Layer 2 of a small transformer language model trained on English Wikipedia (11 layers, counted from 0, width 64).
Take only the direct path to the model's output, skipping the later layers: a vector added to the residual stream pushes a token's score in proportion to its dot product with that token's output vector.

Output vectors of the tokens that the questions are about. A number n stands for (n - 128) times 0.019.
"tic": 100, 150, 145, 169, 122, 112, 184, 131, 189, 100, 122, 139, 123, 138, 135, 91, 175, 139, 101, 142, 77, 110, 114, 111, 95, 125, 177, 147, 186, 132, 169, 172, 114, 184, 90, 97, 88, 90, 121, 103, 126, 142, 151, 89, 139, 165, 219, 74, 118, 162, 112, 129, 127, 116, 147, 90, 135, 128, 91, 102, 148, 78, 122, 133
" Baseball": 166, 116, 111, 239, 185, 128, 165, 117, 129, 128, 105, 152, 119, 136, 148, 140, 175, 126, 121, 206, 164, 74, 140, 51, 60, 115, 149, 112, 80, 137, 159, 172, 90, 147, 194, 86, 203, 96, 141, 124, 128, 115, 178, 154, 138, 169, 133, 153, 140, 86, 95, 121, 102, 134, 175, 60, 145, 128, 167, 124, 159, 103, 125, 112
" would": 92, 117, 140, 127, 115, 95, 171, 129, 63, 96, 125, 155, 117, 180, 134, 88, 126, 107, 86, 187, 189, 81, 104, 143, 111, 158, 169, 173, 108, 108, 112, 129, 110, 128, 125, 118, 159, 140, 104, 139, 151, 145, 111, 112, 103, 165, 129, 136, 99, 170, 138, 144, 137, 164, 110, 79, 150, 100, 174, 158, 171, 108, 112, 155
" cabinet": 88, 116, 125, 130, 154, 98, 199, 125, 105, 90, 115, 100, 148, 138, 135, 142, 175, 65, 93, 184, 148, 129, 107, 102, 115, 155, 132, 191, 93, 167, 168, 142, 157, 103, 165, 108, 176, 77, 168, 120, 140, 53, 154, 93, 142, 135, 123, 133, 142, 126, 125, 99, 102, 67, 114, 143, 141, 149, 146, 105, 168, 85, 133, 127
".\"": 147, 102, 141, 139, 167, 81, 134, 125, 89, 114, 117, 160, 140, 133, 135, 161, 85, 103, 77, 176, 173, 115, 96, 138, 95, 168, 138, 153, 136, 114, 112, 162, 155, 73, 167, 120, 85, 78, 109, 137, 177, 150, 78, 104, 128, 174, 147, 106, 68, 146, 133, 188, 96, 138, 163, 108, 77, 108, 175, 132, 104, 103, 50, 89
"action": 131, 125, 116, 248, 152, 113, 143, 121, 87, 81, 120, 86, 135, 131, 157, 102, 135, 150, 100, 181, 105, 110, 125, 56, 54, 153, 209, 176, 80, 167, 147, 192, 108, 181, 108, 58, 182, 79, 175, 95, 152, 110, 104, 125, 195, 141, 120, 170, 69, 113, 107, 146, 45, 123, 135, 106, 140, 145, 148, 118, 182, 127, 80, 120
" =": 84, 120, 136, 128, 98, 73, 90, 114, 168, 127, 129, 129, 194, 140, 127, 111, 170, 126, 156, 153, 186, 90, 107, 142, 145, 140, 158, 159, 38, 68, 95, 130, 87, 171, 73, 158, 129, 145, 69, 126, 142, 148, 132, 138, 101, 116, 85, 133, 129, 74, 105, 107, 118, 110, 156, 70, 188, 166, 79, 125, 178, 150, 71, 127
"s": 123, 151, 130, 160, 87, 186, 95, 150, 121, 134, 130, 134, 179, 200, 118, 157, 109, 139, 92, 134, 102, 155, 133, 166, 162, 96, 127, 117, 188, 104, 115, 88, 137, 129, 123, 144, 97, 146, 129, 152, 127, 115, 110, 178, 128, 111, 89, 61, 117, 77, 170, 120, 145, 144, 126, 47, 134, 121, 86, 87, 118, 165, 152, 97
"press": 91, 163, 124, 142, 118, 136, 160, 105, 152, 72, 116, 162, 130, 150, 137, 79, 115, 174, 109, 197, 129, 149, 67, 73, 76, 140, 115, 199, 139, 95, 121, 174, 123, 104, 137, 113, 129, 43, 168, 99, 102, 87, 140, 155, 163, 168, 130, 111, 96, 144, 127, 103, 104, 145, 139, 96, 110, 121, 138, 98, 172, 129, 134, 109
" how": 112, 78, 137, 169, 152, 96, 164, 125, 96, 77, 123, 125, 94, 102, 185, 154, 154, 106, 138, 167, 174, 88, 106, 114, 93, 147, 209, 142, 111, 91, 130, 124, 125, 96, 121, 104, 162, 124, 157, 130, 97, 176, 134, 103, 117, 173, 144, 120, 62, 115, 111, 103, 85, 143, 154, 140, 164, 134, 166, 147, 126, 86, 87, 128

Output weights of attention head 1. The head adds the sum of these rows, row i times number i of z. A number n stands for (n - 128) times 0.0027.
o0: 158, 63, 168, 175, 145, 115, 152, 146, 130, 78, 158, 102, 116, 129, 166, 102, 119, 137, 157, 110, 213, 86, 85, 107, 160, 116, 172, 132, 141, 68, 90, 75, 149, 112, 132, 133, 137, 98, 88, 137, 131, 109, 128, 155, 117, 105, 164, 119, 98, 89, 139, 157, 111, 77, 108, 85, 129, 133, 135, 166, 121, 113, 101, 140
o1: 203, 100, 141, 137, 90, 147, 164, 162, 84, 68, 152, 120, 97, 73, 107, 226, 188, 96, 126, 118, 177, 121, 131, 98, 108, 167, 112, 120, 128, 79, 73, 145, 129, 107, 62, 89, 148, 67, 73, 141, 132, 110, 129, 122, 163, 136, 136, 120, 110, 140, 127, 94, 114, 71, 106, 59, 111, 139, 139, 82, 115, 161, 119, 142
o2: 65, 124, 122, 140, 155, 161, 108, 165, 175, 107, 239, 102, 98, 94, 162, 83, 140, 108, 107, 150, 111, 144, 64, 156, 62, 164, 64, 123, 176, 129, 186, 199, 169, 167, 193, 132, 109, 121, 107, 106, 132, 72, 219, 116, 159, 113, 134, 124, 84, 126, 176, 112, 88, 103, 60, 120, 144, 157, 105, 135, 144, 149, 153, 85
o3: 149, 152, 150, 184, 47, 109, 115, 73, 165, 103, 70, 113, 178, 147, 132, 159, 118, 117, 78, 167, 205, 140, 135, 108, 149, 163, 137, 156, 221, 135, 112, 109, 116, 141, 94, 160, 153, 136, 111, 138, 159, 134, 64, 162, 120, 151, 152, 172, 97, 226, 112, 101, 127, 114, 153, 182, 165, 128, 120, 127, 94, 176, 79, 107
o4: 179, 171, 224, 104, 159, 115, 52, 60, 87, 87, 162, 145, 113, 163, 99, 169, 49, 176, 123, 99, 129, 138, 82, 142, 127, 139, 203, 185, 81, 124, 129, 92, 184, 92, 126, 155, 74, 123, 111, 182, 164, 98, 139, 108, 118, 130, 102, 68, 98, 165, 197, 126, 116, 145, 105, 132, 182, 148, 136, 155, 135, 108, 51, 144
o5: 113, 133, 96, 113, 130, 82, 180, 188, 42, 177, 119, 87, 103, 173, 139, 112, 136, 89, 124, 149, 153, 178, 69, 179, 107, 137, 104, 151, 121, 85, 176, 150, 138, 136, 83, 110, 124, 116, 79, 151, 132, 118, 135, 106, 146, 97, 141, 184, 162, 162, 133, 226, 125, 115, 155, 135, 95, 78, 106, 139, 123, 151, 97, 130
o6: 139, 164, 140, 134, 189, 161, 190, 114, 70, 174, 99, 121, 100, 128, 128, 102, 138, 134, 116, 126, 46, 75, 115, 171, 113, 57, 138, 144, 113, 54, 109, 146, 156, 154, 153, 146, 118, 141, 161, 82, 105, 163, 101, 159, 128, 177, 143, 175, 140, 120, 144, 151, 158, 150, 129, 188, 173, 156, 137, 116, 110, 109, 104, 152
o7: 153, 136, 121, 138, 181, 143, 90, 129, 134, 198, 108, 109, 167, 173, 144, 113, 112, 165, 142, 132, 196, 97, 177, 104, 91, 183, 68, 166, 126, 114, 89, 136, 177, 79, 170, 174, 84, 115, 161, 77, 122, 126, 161, 94, 195, 71, 123, 115, 205, 88, 121, 54, 96, 128, 125, 114, 90, 164, 122, 150, 58, 86, 112, 111
o8: 97, 110, 82, 131, 171, 145, 151, 68, 167, 125, 146, 162, 121, 103, 133, 137, 122, 104, 162, 149, 126, 112, 127, 128, 103, 172, 89, 137, 145, 168, 148, 122, 90, 141, 142, 172, 120, 151, 191, 86, 132, 86, 199, 87, 170, 74, 88, 112, 137, 123, 142, 44, 158, 132, 112, 134, 68, 166, 130, 127, 109, 145, 116, 91
o9: 178, 177, 226, 137, 131, 158, 128, 127, 153, 78, 61, 93, 81, 124, 142, 190, 182, 154, 155, 134, 157, 158, 139, 156, 142, 121, 100, 98, 147, 114, 168, 150, 99, 156, 73, 146, 162, 159, 200, 127, 174, 165, 142, 126, 57, 152, 74, 76, 79, 105, 82, 170, 132, 178, 191, 111, 24, 96, 141, 91, 127, 132, 139, 113
o10: 132, 169, 165, 122, 173, 55, 98, 83, 135, 166, 137, 136, 161, 127, 124, 95, 47, 104, 242, 145, 125, 120, 193, 128, 166, 198, 166, 141, 145, 138, 96, 75, 19, 172, 108, 126, 129, 120, 144, 42, 89, 160, 149, 136, 70, 158, 115, 194, 137, 131, 55, 179, 86, 184, 98, 98, 97, 150, 207, 182, 135, 167, 80, 225
o11: 114, 106, 100, 200, 159, 154, 128, 150, 132, 163, 104, 133, 158, 163, 88, 159, 124, 167, 102, 180, 125, 123, 146, 158, 101, 140, 117, 86, 162, 101, 175, 161, 177, 86, 143, 128, 71, 141, 135, 187, 172, 87, 215, 111, 135, 105, 140, 213, 142, 142, 109, 147, 136, 171, 34, 86, 25, 105, 129, 99, 145, 107, 145, 198
o12: 147, 146, 145, 119, 164, 156, 117, 75, 124, 116, 173, 102, 160, 178, 110, 183, 127, 237, 184, 147, 79, 142, 201, 97, 107, 126, 112, 98, 131, 165, 90, 196, 123, 123, 92, 143, 61, 103, 188, 149, 150, 151, 177, 99, 130, 155, 64, 84, 180, 130, 161, 174, 78, 246, 107, 141, 110, 121, 167, 90, 153, 131, 148, 133
o13: 114, 58, 153, 89, 161, 126, 93, 119, 148, 102, 128, 205, 76, 163, 142, 155, 106, 146, 140, 131, 115, 174, 128, 159, 149, 110, 101, 136, 142, 175, 77, 92, 58, 111, 181, 155, 110, 139, 210, 131, 139, 88, 147, 70, 96, 146, 170, 100, 142, 142, 92, 117, 89, 166, 138, 104, 15, 153, 141, 160, 179, 130, 128, 164
o14: 121, 93, 174, 108, 92, 98, 130, 140, 108, 113, 165, 114, 126, 146, 152, 163, 103, 144, 88, 135, 169, 145, 181, 152, 35, 119, 127, 127, 126, 97, 139, 122, 184, 75, 143, 175, 88, 165, 111, 164, 161, 178, 115, 128, 160, 153, 161, 112, 147, 119, 107, 110, 66, 117, 130, 127, 188, 112, 166, 98, 156, 129, 100, 146
o15: 132, 165, 135, 128, 87, 157, 126, 211, 140, 131, 119, 138, 126, 120, 131, 174, 131, 216, 93, 124, 96, 167, 191, 133, 55, 190, 130, 124, 122, 130, 103, 131, 114, 119, 126, 130, 114, 136, 117, 187, 198, 187, 99, 83, 108, 179, 130, 167, 145, 102, 150, 190, 147, 75, 130, 104, 126, 110, 146, 117, 115, 145, 167, 182
o16: 90, 160, 119, 130, 167, 104, 125, 119, 95, 88, 149, 133, 105, 142, 157, 113, 131, 191, 87, 77, 146, 106, 103, 77, 195, 75, 127, 158, 76, 124, 109, 146, 131, 133, 166, 118, 91, 141, 123, 130, 157, 102, 109, 176, 81, 105, 116, 110, 172, 185, 140, 111, 123, 128, 162, 121, 114, 149, 129, 76, 137, 139, 192, 159
o17: 107, 119, 137, 138, 189, 104, 165, 124, 76, 165, 71, 105, 73, 114, 149, 118, 138, 171, 87, 106, 115, 50, 157, 129, 95, 124, 155, 132, 118, 159, 109, 181, 147, 122, 183, 79, 184, 82, 120, 37, 183, 156, 81, 158, 117, 133, 184, 122, 117, 151, 154, 109, 154, 74, 198, 185, 184, 138, 79, 125, 109, 128, 150, 150
o18: 169, 161, 166, 229, 129, 150, 101, 153, 55, 81, 107, 137, 109, 143, 174, 171, 201, 55, 157, 146, 150, 71, 200, 67, 98, 130, 136, 167, 79, 113, 56, 168, 134, 164, 72, 67, 169, 71, 125, 147, 185, 118, 101, 127, 170, 128, 133, 124, 84, 149, 159, 146, 155, 81, 122, 122, 140, 92, 180, 105, 157, 93, 159, 127
o19: 116, 155, 146, 111, 98, 123, 86, 86, 96, 74, 162, 93, 76, 192, 98, 119, 165, 137, 141, 140, 124, 104, 139, 113, 83, 125, 190, 144, 139, 129, 124, 193, 146, 115, 206, 151, 151, 106, 122, 125, 102, 151, 152, 140, 110, 106, 94, 101, 126, 179, 136, 114, 120, 104, 138, 180, 151, 133, 75, 201, 200, 163, 102, 80
o20: 195, 184, 194, 124, 103, 100, 134, 109, 142, 97, 132, 73, 140, 153, 107, 114, 223, 149, 111, 118, 130, 89, 170, 127, 83, 118, 173, 118, 187, 178, 169, 168, 163, 107, 81, 73, 133, 118, 154, 144, 125, 61, 119, 109, 80, 87, 110, 138, 119, 137, 104, 110, 92, 190, 226, 122, 140, 177, 51, 104, 171, 112, 130, 44
o21: 113, 166, 95, 80, 108, 140, 158, 129, 109, 41, 130, 144, 136, 134, 112, 200, 62, 149, 111, 152, 142, 183, 90, 164, 179, 98, 183, 170, 148, 170, 107, 171, 131, 159, 147, 190, 94, 144, 182, 185, 185, 115, 135, 85, 98, 145, 100, 80, 135, 116, 165, 191, 152, 104, 98, 126, 52, 109, 145, 80, 123, 146, 139, 83
o22: 97, 92, 202, 143, 185, 93, 94, 109, 154, 60, 77, 149, 145, 220, 117, 87, 200, 149, 152, 95, 182, 200, 43, 132, 67, 149, 186, 162, 105, 137, 162, 118, 105, 85, 148, 110, 173, 80, 135, 151, 145, 89, 122, 145, 214, 92, 101, 115, 134, 54, 159, 175, 193, 147, 152, 99, 132, 173, 169, 174, 149, 130, 85, 140
o23: 132, 60, 151, 92, 70, 126, 164, 145, 143, 110, 140, 71, 110, 83, 181, 160, 116, 158, 147, 119, 116, 133, 164, 174, 140, 37, 132, 129, 59, 141, 132, 42, 124, 119, 151, 115, 100, 177, 90, 157, 182, 92, 121, 88, 198, 132, 157, 140, 66, 105, 145, 116, 109, 21, 72, 125, 166, 107, 169, 169, 137, 76, 138, 101
o24: 99, 133, 133, 167, 110, 192, 98, 199, 115, 153, 171, 100, 135, 78, 167, 140, 86, 129, 177, 161, 148, 118, 197, 97, 105, 72, 139, 118, 143, 130, 76, 152, 124, 210, 111, 139, 80, 134, 171, 111, 79, 147, 91, 101, 138, 90, 204, 179, 155, 133, 79, 48, 124, 51, 219, 154, 162, 184, 138, 162, 70, 209, 109, 161
o25: 132, 125, 176, 146, 167, 126, 124, 149, 136, 135, 132, 98, 176, 163, 120, 140, 137, 133, 109, 117, 157, 123, 122, 190, 107, 140, 93, 187, 110, 43, 103, 111, 179, 114, 123, 116, 146, 105, 132, 111, 136, 131, 152, 127, 116, 119, 62, 73, 107, 87, 194, 145, 145, 141, 121, 90, 72, 119, 141, 141, 121, 174, 171, 76
o26: 248, 79, 142, 122, 90, 112, 161, 136, 77, 81, 112, 125, 127, 108, 102, 166, 81, 178, 124, 103, 108, 95, 140, 209, 187, 105, 208, 127, 151, 108, 126, 106, 73, 113, 86, 67, 124, 101, 104, 78, 126, 118, 141, 198, 113, 149, 202, 169, 93, 69, 58, 148, 144, 113, 105, 81, 152, 163, 201, 134, 112, 126, 104, 167
o27: 94, 117, 112, 128, 141, 148, 121, 154, 112, 129, 129, 161, 133, 126, 111, 145, 102, 140, 106, 101, 114, 101, 117, 134, 161, 182, 94, 116, 140, 205, 128, 157, 167, 118, 181, 159, 39, 173, 111, 85, 85, 166, 134, 108, 162, 94, 102, 213, 186, 95, 154, 66, 123, 117, 109, 164, 79, 161, 184, 101, 96, 212, 171, 124
o28: 200, 94, 161, 172, 167, 174, 149, 126, 120, 89, 154, 181, 63, 92, 116, 132, 106, 135, 113, 96, 159, 85, 148, 100, 112, 130, 95, 118, 102, 90, 43, 104, 100, 96, 155, 124, 127, 149, 135, 136, 100, 79, 158, 189, 215, 109, 136, 149, 206, 94, 176, 105, 117, 152, 61, 160, 86, 129, 178, 138, 108, 121, 131, 101
o29: 94, 70, 107, 170, 137, 117, 170, 116, 112, 83, 68, 140, 156, 170, 153, 100, 188, 137, 113, 109, 145, 55, 152, 128, 128, 191, 160, 102, 101, 176, 102, 186, 167, 106, 155, 121, 156, 138, 133, 92, 145, 56, 152, 127, 145, 123, 172, 163, 133, 55, 76, 104, 137, 35, 111, 148, 146, 154, 126, 99, 98, 102, 135, 137
o30: 119, 42, 106, 153, 161, 171, 216, 151, 111, 94, 113, 149, 152, 168, 128, 115, 90, 125, 132, 113, 140, 105, 111, 88, 118, 161, 151, 146, 116, 121, 151, 185, 129, 91, 213, 73, 167, 95, 163, 160, 193, 67, 158, 104, 79, 159, 158, 145, 144, 181, 70, 113, 124, 90, 157, 122, 133, 131, 176, 116, 144, 114, 142, 169
o31: 103, 100, 105, 99, 126, 144, 137, 140, 100, 166, 140, 139, 104, 121, 101, 126, 160, 99, 102, 135, 107, 148, 188, 107, 96, 141, 106, 134, 123, 131, 140, 132, 112, 161, 99, 143, 100, 114, 144, 179, 125, 74, 70, 132, 105, 132, 128, 155, 118, 159, 78, 194, 127, 112, 132, 132, 101, 157, 135, 79, 149, 200, 98, 132

Each question shows a token from some text and the vector z that the head gathered there. A number n stands for (n - 128) times 0.015.

"le": 141, 154, 167, 131, 132, 142, 89, 109, 133, 162, 112, 67, 136, 107, 171, 105, 145, 131, 165, 149, 135, 176, 105, 165, 106, 132, 90, 122, 70, 128, 85, 147
Pushed up most: " ="

" consul": 100, 154, 148, 107, 113, 191, 138, 99, 101, 124, 87, 111, 159, 78, 127, 164, 136, 115, 206, 125, 167, 146, 134, 94, 98, 141, 81, 103, 83, 125, 110, 160
Which three tokens does it push up most, strongest first? "action", "tic", " cabinet"

" at": 149, 144, 78, 142, 147, 120, 143, 84, 91, 179, 150, 137, 108, 148, 108, 145, 141, 148, 154, 144, 152, 143, 133, 120, 108, 181, 117, 103, 121, 135, 136, 147
Which two tokens does it push up most, strongest first? " would", ".\""

"ces": 117, 148, 167, 132, 107, 158, 147, 90, 117, 168, 91, 131, 110, 105, 125, 129, 120, 110, 163, 164, 171, 122, 91, 117, 113, 145, 94, 117, 129, 129, 136, 148
Pushed up most: "tic"

" with": 127, 126, 118, 154, 103, 178, 162, 87, 132, 119, 112, 120, 116, 93, 132, 131, 182, 149, 146, 101, 99, 153, 113, 123, 73, 144, 121, 98, 120, 143, 139, 124
Which three tokens does it push up most, strongest first? " would", " cabinet", ".\""

"ed": 176, 184, 182, 154, 165, 137, 76, 99, 110, 142, 119, 108, 132, 82, 182, 149, 174, 145, 169, 131, 125, 170, 75, 146, 122, 136, 114, 139, 82, 154, 98, 147
Pushed up most: ".\""

" he": 149, 117, 131, 133, 83, 128, 124, 121, 101, 190, 115, 121, 148, 131, 133, 156, 164, 120, 155, 119, 123, 117, 146, 102, 108, 132, 79, 72, 147, 106, 132, 119
Pushed up most: " Baseball"

" and": 140, 102, 137, 128, 108, 133, 112, 126, 107, 146, 108, 145, 158, 142, 150, 154, 169, 104, 127, 115, 103, 137, 135, 119, 85, 135, 78, 87, 143, 76, 126, 107
Which two tokens does it push up most, strongest first? "s", "press"

" interchange": 161, 180, 122, 118, 139, 156, 134, 84, 92, 147, 110, 119, 117, 108, 139, 147, 161, 143, 145, 122, 152, 134, 115, 128, 100, 145, 121, 106, 132, 118, 94, 135
Pushed up most: " would"

"bra": 118, 140, 164, 130, 99, 157, 136, 85, 120, 173, 94, 127, 106, 105, 120, 130, 107, 109, 161, 168, 162, 117, 93, 127, 117, 147, 88, 110, 126, 117, 129, 142
Pushed down most: ".\""

" will": 95, 161, 140, 121, 131, 162, 119, 108, 112, 163, 106, 113, 169, 106, 147, 167, 126, 132, 214, 120, 171, 152, 104, 86, 132, 142, 83, 101, 72, 139, 101, 169
Pushed up most: "action"

" composition": 150, 125, 88, 128, 109, 120, 154, 106, 117, 158, 141, 113, 122, 123, 116, 122, 133, 123, 140, 119, 143, 137, 104, 122, 125, 141, 125, 107, 132, 121, 126, 137
Pushed up most: " how"

" include": 152, 117, 113, 129, 117, 112, 155, 121, 111, 158, 134, 132, 139, 116, 140, 120, 114, 117, 173, 104, 143, 120, 134, 133, 111, 160, 115, 94, 133, 113, 134, 134
Pushed up most: " Baseball"